Layer 6 of a small transformer language model trained on English Wikipedia (14 layers, counted from 0, width 128).
Take only the direct path to the model's output, skipping the later layers: a vector added to the residual stream pushes a token's score in proportion to its dot product with that token's output vector.

Output vectors of the tokens that the questions are about. A number n stands for (n - 500) times 0.0029.
"Population": 570 466 620 677 675 638 453 453 549 754 318 591 312 257 845 602 400 573 521 389 596 378 362 765 455 418 549 349 462 378 590 705 571 474 281 317 532 710 444 691 721 454 671 534 699 588 512 618 231 565 657 492 656 563 433 151 608 313 358 540 474 316 328 449 333 574 566 465 439 474 543 526 224 377 350 675 655 374 405 406 382 505 533 343 590 564 580 358 755 521 417 264 500 823 613 535 564 273 763 622 424 190 440 579 19 532 462 272 479 446 500 215 452 388 528 491 415 401 495 725 717 180 617 620 469 436 555 583
"ute": 395 524 590 571 301 732 323 561 535 536 307 514 635 446 563 678 503 506 621 527 380 444 877 337 478 442 593 569 399 427 471 571 496 507 528 535 384 456 482 553 387 500 630 678 576 543 656 718 413 460 481 402 821 456 588 261 364 405 410 565 382 82 474 440 536 599 418 280 408 481 667 782 331 447 528 452 141 199 513 560 443 448 379 566 561 521 448 345 528 556 293 623 348 455 634 504 436 381 613 362 468 706 245 533 448 486 581 604 552 574 504 446 234 381 304 484 469 486 369 520 820 539 328 422 400 551 408 332
"ological": 191 320 664 547 500 386 320 519 625 685 419 252 541 239 637 517 528 500 623 463 745 554 389 627 648 521 657 589 572 415 526 557 654 648 614 392 437 480 467 465 624 276 472 585 725 584 613 556 255 437 681 596 741 529 644 363 633 714 424 445 230 275 209 573 578 567 420 344 286 461 581 481 286 595 450 402 550 366 463 547 448 313 643 508 394 540 767 357 533 512 671 425 579 595 417 312 562 491 615 345 398 517 483 441 335 511 640 433 564 425 483 270 348 330 558 264 471 435 329 635 170 500 505 701 451 425 380 508
" family": 611 528 576 524 444 334 648 714 570 569 445 463 573 541 674 465 480 562 540 534 709 475 433 478 543 403 556 604 359 360 469 585 530 649 424 467 415 607 395 443 683 498 557 666 409 523 628 546 371 366 455 453 734 707 713 504 481 553 561 467 376 417 278 506 291 447 441 364 382 503 305 686 496 486 432 325 407 494 377 639 475 571 665 418 581 733 648 573 625 418 438 671 525 515 519 568 594 437 511 424 611 543 673 413 289 416 592 718 544 533 434 237 455 553 572 517 425 518 469 644 553 401 443 784 456 381 472 628
"eter": 555 429 486 483 645 433 304 519 500 749 370 627 439 510 392 508 342 475 541 646 536 450 389 513 481 487 720 507 496 272 596 666 321 507 400 550 419 553 529 350 457 508 578 531 513 432 327 774 484 554 650 543 685 837 403 294 558 379 442 717 69 720 452 508 201 336 647 424 432 621 778 390 263 640 508 716 355 684 527 378 488 251 557 401 504 808 616 397 732 462 313 532 451 656 333 331 451 258 644 530 455 500 395 483 409 649 511 665 451 451 508 276 402 693 584 475 429 392 396 699 633 565 283 730 333 332 597 620
"ric": 429 561 500 631 452 407 350 529 739 548 464 383 471 325 458 623 632 518 584 608 709 626 531 393 465 470 517 528 532 480 304 427 662 260 423 589 545 362 476 355 649 617 642 744 604 443 450 407 343 398 547 607 634 659 703 351 386 553 408 334 410 297 302 662 608 216 504 530 354 357 493 735 496 453 391 538 273 529 509 480 529 662 453 437 622 606 710 413 578 351 380 304 261 630 479 578 454 487 627 427 600 578 330 771 420 729 445 477 639 444 500 406 669 422 433 301 460 446 362 387 368 415 426 662 450 336 355 541
" agency": 469 409 621 668 339 425 450 701 542 496 409 439 614 383 580 398 391 556 658 267 541 226 372 405 641 445 539 481 503 326 382 500 494 480 386 488 510 556 431 467 795 383 524 656 572 676 546 551 563 418 600 528 825 259 708 427 567 535 268 589 340 483 519 503 492 590 538 348 385 540 310 603 460 475 368 567 582 579 391 509 381 322 483 428 682 441 634 402 409 394 332 472 422 503 647 583 500 504 579 392 546 598 536 325 270 513 420 506 582 452 496 367 397 402 522 428 396 491 529 599 520 591 687 677 423 355 411 620
"ingham": 508 375 611 804 520 504 349 596 360 687 469 381 484 267 698 425 407 508 585 523 348 447 511 418 529 561 588 687 429 510 376 750 493 391 328 402 460 673 392 466 407 358 509 519 351 737 204 441 382 308 390 696 822 703 489 271 474 329 542 573 258 679 230 742 223 500 606 338 586 661 508 519 450 545 471 705 459 526 680 606 437 283 359 414 558 582 663 558 496 542 355 387 384 420 586 410 330 248 694 533 440 317 355 254 563 633 422 493 429 491 492 298 350 504 592 320 356 546 315 657 631 520 455 570 496 277 411 453
"haus": 328 430 448 452 522 373 470 559 698 574 403 662 539 258 611 536 447 526 542 396 627 486 476 479 816 353 700 433 540 465 391 662 364 519 510 504 584 473 403 580 464 466 530 584 557 473 436 778 382 239 763 500 786 648 609 270 549 557 388 570 290 495 246 692 283 490 338 386 393 529 668 418 394 543 288 485 343 554 663 554 535 242 380 373 629 497 702 406 298 484 500 344 514 533 543 444 515 386 615 531 419 354 294 528 364 414 472 503 471 447 447 325 331 718 637 476 451 452 283 754 744 571 461 714 323 292 582 632
" it": 549 567 550 392 343 613 279 356 424 575 462 605 464 473 602 432 421 576 506 404 482 435 391 575 394 508 594 437 426 529 468 556 450 331 599 332 446 588 373 527 566 530 557 404 448 714 511 549 476 623 545 538 486 420 575 541 623 440 612 605 268 485 583 741 450 435 380 593 410 467 446 760 514 410 436 550 542 610 575 428 360 348 655 604 664 447 598 591 444 548 454 444 315 588 359 340 495 490 492 397 554 455 649 480 302 610 441 380 523 390 399 519 365 462 372 590 476 553 513 597 667 504 707 510 554 522 466 383
"ized": 604 277 665 504 514 416 366 355 572 617 326 291 389 586 767 389 422 477 598 449 312 659 436 549 455 511 582 549 539 350 545 547 373 612 446 418 537 545 548 508 733 316 625 402 554 682 507 692 626 505 633 618 606 646 573 372 544 222 324 504 197 568 233 535 533 713 528 532 163 484 598 645 401 742 575 566 634 473 446 315 333 326 453 656 595 383 574 496 434 433 411 656 404 768 458 394 587 437 609 545 298 500 428 440 414 610 583 379 737 417 394 445 456 420 422 550 448 387 264 621 653 586 295 339 479 319 497 331
"nce": 788 677 507 421 641 418 363 452 597 500 540 451 377 370 739 666 515 502 639 376 500 412 454 559 589 533 784 446 453 225 284 462 548 406 393 533 431 331 356 808 540 405 843 536 395 587 625 504 554 406 428 647 718 534 642 176 314 517 486 645 488 122 545 381 648 465 653 546 571 577 560 684 510 564 547 534 284 552 459 545 490 560 593 286 658 504 606 454 451 551 87 634 292 368 732 158 388 276 572 258 635 536 356 170 107 598 563 500 641 487 519 474 494 496 436 328 453 305 457 593 500 542 668 609 593 542 486 446
"ows": 465 257 620 529 580 384 314 306 452 613 414 555 567 633 677 224 352 537 620 410 531 485 486 393 613 516 680 464 313 459 525 743 261 474 263 465 569 604 268 511 517 435 410 670 622 426 379 690 423 367 560 337 645 552 613 226 562 496 541 785 142 411 474 534 604 559 368 264 655 424 451 735 536 694 309 480 366 504 526 546 443 439 327 255 400 716 524 504 496 461 574 479 537 521 352 670 726 566 606 590 440 409 270 620 265 593 474 276 570 479 443 510 234 493 525 378 542 610 357 617 645 436 292 598 488 324 431 484

Each question shows what one neuron of this layer's MLP adds at an activation of 1. A number n stands for (n - 500) times 0.00071.

n197: 459 486 392 671 434 457 617 631 497 549 529 479 580 436 603 552 450 599 541 528 570 524 451 531 430 406 443 456 453 378 413 555 421 691 456 548 248 644 288 479 586 485 491 497 370 553 628 602 545 390 526 435 670 481 422 578 422 534 549 516 488 475 587 443 390 402 327 492 395 500 482 510 473 434 615 568 555 362 529 660 309 580 586 450 417 488 538 421 608 347 447 468 518 483 483 489 497 701 365 342 533 554 454 592 529 505 537 519 665 599 503 523 551 702 451 540 546 526 461 522 559 497 608 511 505 545 545 391
Pushed up most: " family"

n35: 405 448 454 590 439 537 647 532 420 623 500 652 543 476 370 443 590 388 448 563 489 466 466 487 462 590 438 531 503 579 612 564 546 583 551 358 394 341 503 541 486 382 482 522 484 328 559 471 585 556 387 513 562 418 456 453 567 644 557 380 341 396 497 641 432 643 588 475 734 425 699 539 439 397 341 376 633 470 460 500 491 330 364 370 639 406 605 433 640 524 580 517 447 538 484 634 662 416 552 534 596 432 471 609 532 457 269 455 574 553 429 353 432 364 401 389 692 431 415 530 385 458 656 471 478 325 505 486
Which three tokens does it push up most, strongest first? "ological", "Population", "ows"

n116: 455 409 597 440 583 626 172 580 354 355 534 491 367 287 323 343 305 569 428 372 515 335 573 541 445 455 482 571 525 430 445 347 357 525 546 441 475 389 629 503 537 633 554 705 285 441 680 438 401 485 371 407 486 519 591 460 734 481 474 416 701 497 494 378 551 459 590 437 482 642 509 612 654 532 556 497 600 387 497 483 509 605 563 582 550 534 475 503 444 514 404 503 456 561 339 578 455 509 585 517 304 397 534 497 400 503 551 554 456 579 517 485 628 595 632 488 707 390 494 608 480 471 547 497 741 539 483 488
Pushed down most: "haus"

n119: 309 561 436 530 581 497 405 487 535 363 412 336 634 503 743 527 361 610 598 415 474 451 463 554 327 749 615 512 509 580 541 377 654 396 437 694 583 248 277 494 560 459 551 671 473 414 358 534 385 526 291 270 626 394 477 382 425 515 451 414 369 575 602 463 453 478 295 576 246 597 442 565 552 627 538 517 329 621 465 506 390 742 452 610 327 390 380 653 432 390 435 443 562 455 410 449 507 303 519 506 542 258 704 569 710 510 583 455 522 485 492 460 626 555 398 599 415 566 440 577 484 455 581 339 467 592 423 500
Pushed down most: "eter"

n232: 571 490 433 511 330 453 403 428 434 686 461 661 511 734 442 495 631 368 547 626 531 473 574 374 440 319 356 535 448 466 605 555 584 441 475 429 721 574 459 468 425 408 391 440 476 521 482 414 443 308 473 384 466 534 541 378 529 448 544 412 608 424 473 500 534 660 406 459 643 381 451 385 566 469 641 335 385 463 391 422 451 482 512 711 678 388 489 506 533 587 550 479 529 500 437 431 435 443 654 478 612 423 360 427 603 479 337 491 431 616 443 547 323 407 588 406 474 467 441 403 559 266 269 382 453 402 688 592
Which two tokens does it push up most, strongest first? "ute", "ows"

n49: 422 594 440 596 324 471 585 523 346 602 637 586 383 610 585 753 376 702 397 543 446 486 369 523 557 419 500 548 489 493 479 503 497 568 603 443 494 615 414 508 531 561 547 304 690 439 389 643 435 497 443 550 385 388 460 410 393 475 493 471 683 561 471 728 459 566 407 343 587 686 403 436 572 461 581 535 548 589 429 398 468 484 710 376 539 400 385 618 497 562 477 456 558 458 758 412 552 580 509 595 362 733 624 598 297 443 467 523 527 527 670 645 456 685 352 586 383 356 597 579 521 363 389 430 604 540 532 584
Pushed up most: "Population"

n63: 483 516 475 377 555 591 375 667 497 634 467 314 406 466 543 430 392 617 527 683 497 665 378 505 614 547 462 631 397 538 642 445 590 454 522 635 558 521 532 362 467 533 654 609 362 516 438 405 324 421 386 583 589 405 472 520 612 482 648 430 537 529 642 405 571 750 515 553 402 436 705 402 418 669 435 575 578 557 365 594 531 527 577 613 509 461 605 470 486 311 450 382 428 457 459 485 566 483 504 541 328 565 594 541 761 364 436 475 669 623 503 641 416 293 497 421 562 585 562 575 447 483 539 397 550 443 421 456
Pushed down most: "haus"

n80: 577 423 647 642 515 658 284 562 566 480 448 466 547 336 378 582 540 345 395 373 560 617 443 597 491 567 527 414 669 545 560 370 633 689 553 355 488 512 427 532 572 464 343 514 484 519 471 592 551 336 509 611 623 583 521 285 439 561 670 414 506 635 424 598 487 371 500 571 704 471 451 572 467 370 716 515 520 335 508 450 327 521 475 651 596 398 379 561 494 504 567 696 541 457 475 569 531 588 768 401 512 386 453 374 438 373 614 655 609 471 554 568 487 413 456 341 464 392 345 447 449 631 510 629 477 459 382 518
Which two tokens does it push up most, strongest first? "ological", "ingham"

n256: 471 509 702 588 570 487 482 535 539 382 374 623 487 334 271 362 646 624 529 439 503 526 520 653 552 341 509 405 366 315 445 389 576 303 492 435 559 452 588 600 520 419 433 470 516 581 460 339 638 452 427 610 632 497 554 128 337 454 458 426 415 489 340 581 459 492 332 460 414 528 461 419 465 397 479 517 517 705 500 444 450 340 524 506 539 446 566 424 383 527 452 509 522 577 564 500 578 516 742 410 431 515 540 554 497 608 411 593 492 403 497 406 354 431 596 524 487 484 403 500 408 441 423 460 252 563 455 594
Which two tokens does it push up most, strongest first? "haus", " agency"

n117: 437 510 525 513 306 643 516 467 560 628 661 564 395 576 578 560 379 534 315 402 446 419 420 511 434 416 282 505 438 534 435 333 553 774 472 551 482 547 346 343 512 450 473 471 630 389 462 514 287 561 368 445 350 488 467 411 510 495 575 326 588 620 672 576 584 431 265 652 537 570 500 497 383 604 386 605 491 562 562 603 435 618 442 616 608 615 489 464 583 584 389 536 451 537 522 447 534 401 279 530 491 678 514 263 483 497 553 590 534 616 601 409 436 519 488 427 353 536 290 684 598 497 500 528 547 554 467 604
Pushed down most: "ows"

n31: 697 298 345 634 617 414 422 419 327 538 528 671 523 447 392 596 507 480 296 464 515 613 506 595 476 413 580 400 460 432 509 635 553 577 320 376 410 592 710 575 575 567 508 294 666 467 641 474 472 284 503 448 301 373 500 500 447 503 448 541 494 470 459 497 505 589 239 369 619 542 317 503 545 526 519 560 461 559 594 497 494 525 458 320 769 327 540 588 443 387 431 346 413 450 647 410 562 503 426 491 381 673 666 600 468 393 286 590 503 530 500 374 433 677 607 484 544 561 469 500 500 563 385 487 576 506 622 549
Which three tokens does it push up most, strongest first? "haus", "Population", "ows"

n187: 403 640 594 612 494 485 380 420 525 408 510 580 427 432 401 390 603 454 704 420 594 500 520 438 440 511 367 500 527 447 413 529 407 378 525 606 365 487 621 401 277 567 687 424 381 682 490 368 536 484 622 537 406 655 463 301 314 442 365 419 560 506 467 449 575 522 409 510 506 395 637 551 511 373 507 517 750 618 447 561 848 260 520 506 310 716 473 676 688 334 637 467 430 316 509 486 497 566 486 443 535 470 328 487 525 473 660 408 513 450 407 717 450 592 287 446 532 504 272 514 420 328 378 503 426 413 497 575
Pushed down most: " agency"

n231: 481 468 513 428 574 448 429 483 384 544 524 560 508 349 675 580 330 287 423 581 260 612 361 471 398 543 494 492 535 388 795 677 584 555 381 459 628 614 544 539 470 326 521 480 468 547 357 663 452 445 482 549 605 500 500 467 339 440 478 569 350 532 425 548 513 591 437 558 565 595 566 546 606 366 661 569 540 402 672 552 527 512 588 240 537 725 549 605 508 486 492 485 468 458 571 482 441 522 297 696 313 585 489 506 472 419 328 500 489 484 500 506 577 684 570 506 477 458 380 624 544 649 434 497 494 592 489 594
Pushed up most: "ingham"

n24: 452 503 457 602 425 585 342 408 435 411 315 585 560 523 407 391 365 477 444 448 538 514 408 506 562 455 497 511 421 832 608 500 320 474 662 397 421 601 402 505 475 488 558 601 500 620 576 463 469 322 537 294 458 585 410 459 497 527 571 538 642 545 410 632 293 488 588 548 352 578 437 479 376 474 411 553 509 520 445 546 627 250 541 542 420 297 369 265 392 449 483 488 617 459 660 482 406 427 578 724 544 640 327 554 517 478 540 612 361 467 590 582 280 462 467 475 425 638 472 439 439 443 399 505 609 314 624 521
Pushed down most: "nce"

n183: 586 705 444 481 488 577 516 477 440 526 371 589 445 506 320 531 706 25 489 647 382 463 599 632 589 556 717 569 443 571 412 545 424 529 465 573 385 500 569 459 457 474 497 518 418 519 543 671 528 673 534 497 415 471 577 531 470 495 536 319 559 536 575 672 456 488 440 552 580 416 314 491 564 547 449 585 452 359 599 647 449 641 315 413 721 453 443 654 443 427 416 569 648 535 566 405 581 588 218 409 509 439 449 470 552 330 397 645 491 530 224 687 607 445 311 468 613 534 435 386 503 422 444 481 515 596 355 626
Pushed up most: "ute"

n301: 547 510 606 392 652 425 648 424 558 416 390 249 461 420 576 454 392 603 636 402 471 554 344 644 500 331 364 696 566 490 486 456 475 484 356 332 556 402 500 516 699 534 436 454 339 540 521 405 543 741 448 645 370 596 521 510 574 455 532 546 546 482 263 516 492 442 537 459 546 588 590 477 541 557 630 555 660 357 483 668 512 473 361 608 363 576 497 512 514 440 313 582 520 643 517 666 569 594 357 458 592 497 561 529 548 503 468 260 717 471 493 654 627 422 586 568 503 569 590 579 506 593 363 521 582 497 566 485
Pushed up most: "ized"

n141: 514 617 731 412 477 563 444 533 446 558 409 494 461 531 483 414 674 594 419 431 545 403 547 578 611 403 544 707 362 585 672 517 332 497 575 554 506 376 553 503 649 511 635 400 575 529 327 436 573 611 353 536 558 540 513 635 634 628 591 576 474 491 368 625 566 531 582 573 411 566 733 445 538 615 390 542 652 379 136 447 607 435 445 532 442 427 473 482 426 653 447 389 552 472 420 596 509 503 342 278 449 396 585 485 506 389 631 614 640 490 570 479 519 426 450 312 569 536 479 562 492 636 441 503 547 467 563 482
Pushed down most: "ric"

n309: 404 494 624 521 418 457 397 383 645 457 524 518 640 478 618 476 337 570 510 460 522 621 439 463 431 536 491 583 447 440 563 419 650 683 557 397 446 428 350 477 570 440 435 517 503 661 406 486 445 582 556 586 500 574 488 337 351 329 543 408 419 645 603 526 374 394 747 520 402 283 360 447 473 549 467 526 466 459 434 397 297 506 446 677 527 530 414 577 363 514 541 655 356 309 419 619 585 437 281 505 383 413 481 560 342 415 624 503 453 446 395 377 513 551 466 500 557 427 633 476 704 503 598 537 443 423 431 437
Which two tokens does it push up most, strongest first? "ized", " it"

n152: 452 545 804 392 428 413 514 621 531 269 381 500 367 503 604 527 474 455 570 435 494 391 575 562 534 544 317 509 556 448 503 403 558 550 594 451 366 403 555 439 663 427 399 381 529 497 366 561 418 634 670 452 322 337 561 783 688 428 623 530 481 481 556 633 546 344 473 446 559 405 487 337 545 386 540 480 553 392 469 337 423 580 590 780 336 708 527 309 374 550 588 434 481 531 512 569 429 392 400 542 525 560 404 494 549 549 353 240 441 356 595 599 539 668 330 497 354 259 326 408 567 509 450 542 624 595 420 374
Pushed up most: " it"

n128: 589 539 377 416 432 534 411 426 430 633 488 509 466 640 509 492 343 489 380 433 471 407 358 530 428 330 515 541 508 462 431 605 277 538 526 516 512 578 593 473 488 559 548 471 453 572 613 636 295 506 540 548 296 447 505 450 646 641 487 460 410 402 472 574 679 465 525 500 404 441 406 520 645 345 406 665 368 414 603 410 575 338 541 482 334 497 480 589 349 514 655 405 450 491 590 479 376 417 258 743 500 628 500 497 358 445 752 528 581 493 449 712 726 538 604 605 427 467 398 582 551 647 482 539 426 483 722 506
Pushed down most: "ingham"

n37: 561 372 376 350 568 596 486 369 590 400 425 738 531 547 555 494 395 538 304 437 341 527 730 473 376 549 474 455 318 343 538 393 406 652 613 489 473 523 511 452 457 531 435 445 436 556 300 488 168 389 524 460 428 319 529 515 396 479 605 196 318 732 365 561 494 439 240 336 423 442 393 329 546 424 503 480 387 548 513 460 665 503 442 613 403 626 534 388 259 473 500 281 377 560 553 466 423 548 215 426 413 576 697 556 437 696 587 497 487 638 583 516 514 514 438 711 467 540 590 500 428 442 491 454 497 470 494 553
Which two tokens does it push up most, strongest first? " it", "haus"

n154: 610 345 517 459 538 482 507 584 379 434 618 582 596 476 603 380 449 639 482 507 358 661 465 585 522 515 411 638 432 515 521 594 378 674 470 625 414 401 503 543 461 343 480 484 453 597 583 452 339 478 415 524 696 288 403 443 403 617 666 401 503 585 477 512 540 581 526 582 674 506 397 428 453 442 537 379 516 442 603 401 490 625 463 609 563 564 420 559 455 655 377 236 440 580 512 506 196 475 807 604 602 660 568 737 658 631 573 443 624 518 340 420 510 403 433 464 351 581 583 473 512 503 650 522 275 697 704 273
Pushed down most: "eter"

n85: 617 457 546 578 329 480 549 494 372 410 588 415 388 550 455 343 462 457 419 412 494 385 593 525 444 284 402 530 500 433 559 506 331 388 544 490 637 454 559 552 460 526 335 524 587 388 543 581 511 573 444 390 617 560 452 373 772 658 477 513 467 406 500 429 440 488 674 521 560 383 602 566 728 644 452 328 584 550 453 486 615 567 548 569 439 585 506 390 563 609 428 678 500 624 417 635 322 544 769 374 316 494 594 433 346 428 750 375 571 389 580 472 604 661 497 345 493 392 592 451 619 563 388 532 357 511 366 303
Pushed down most: "ingham"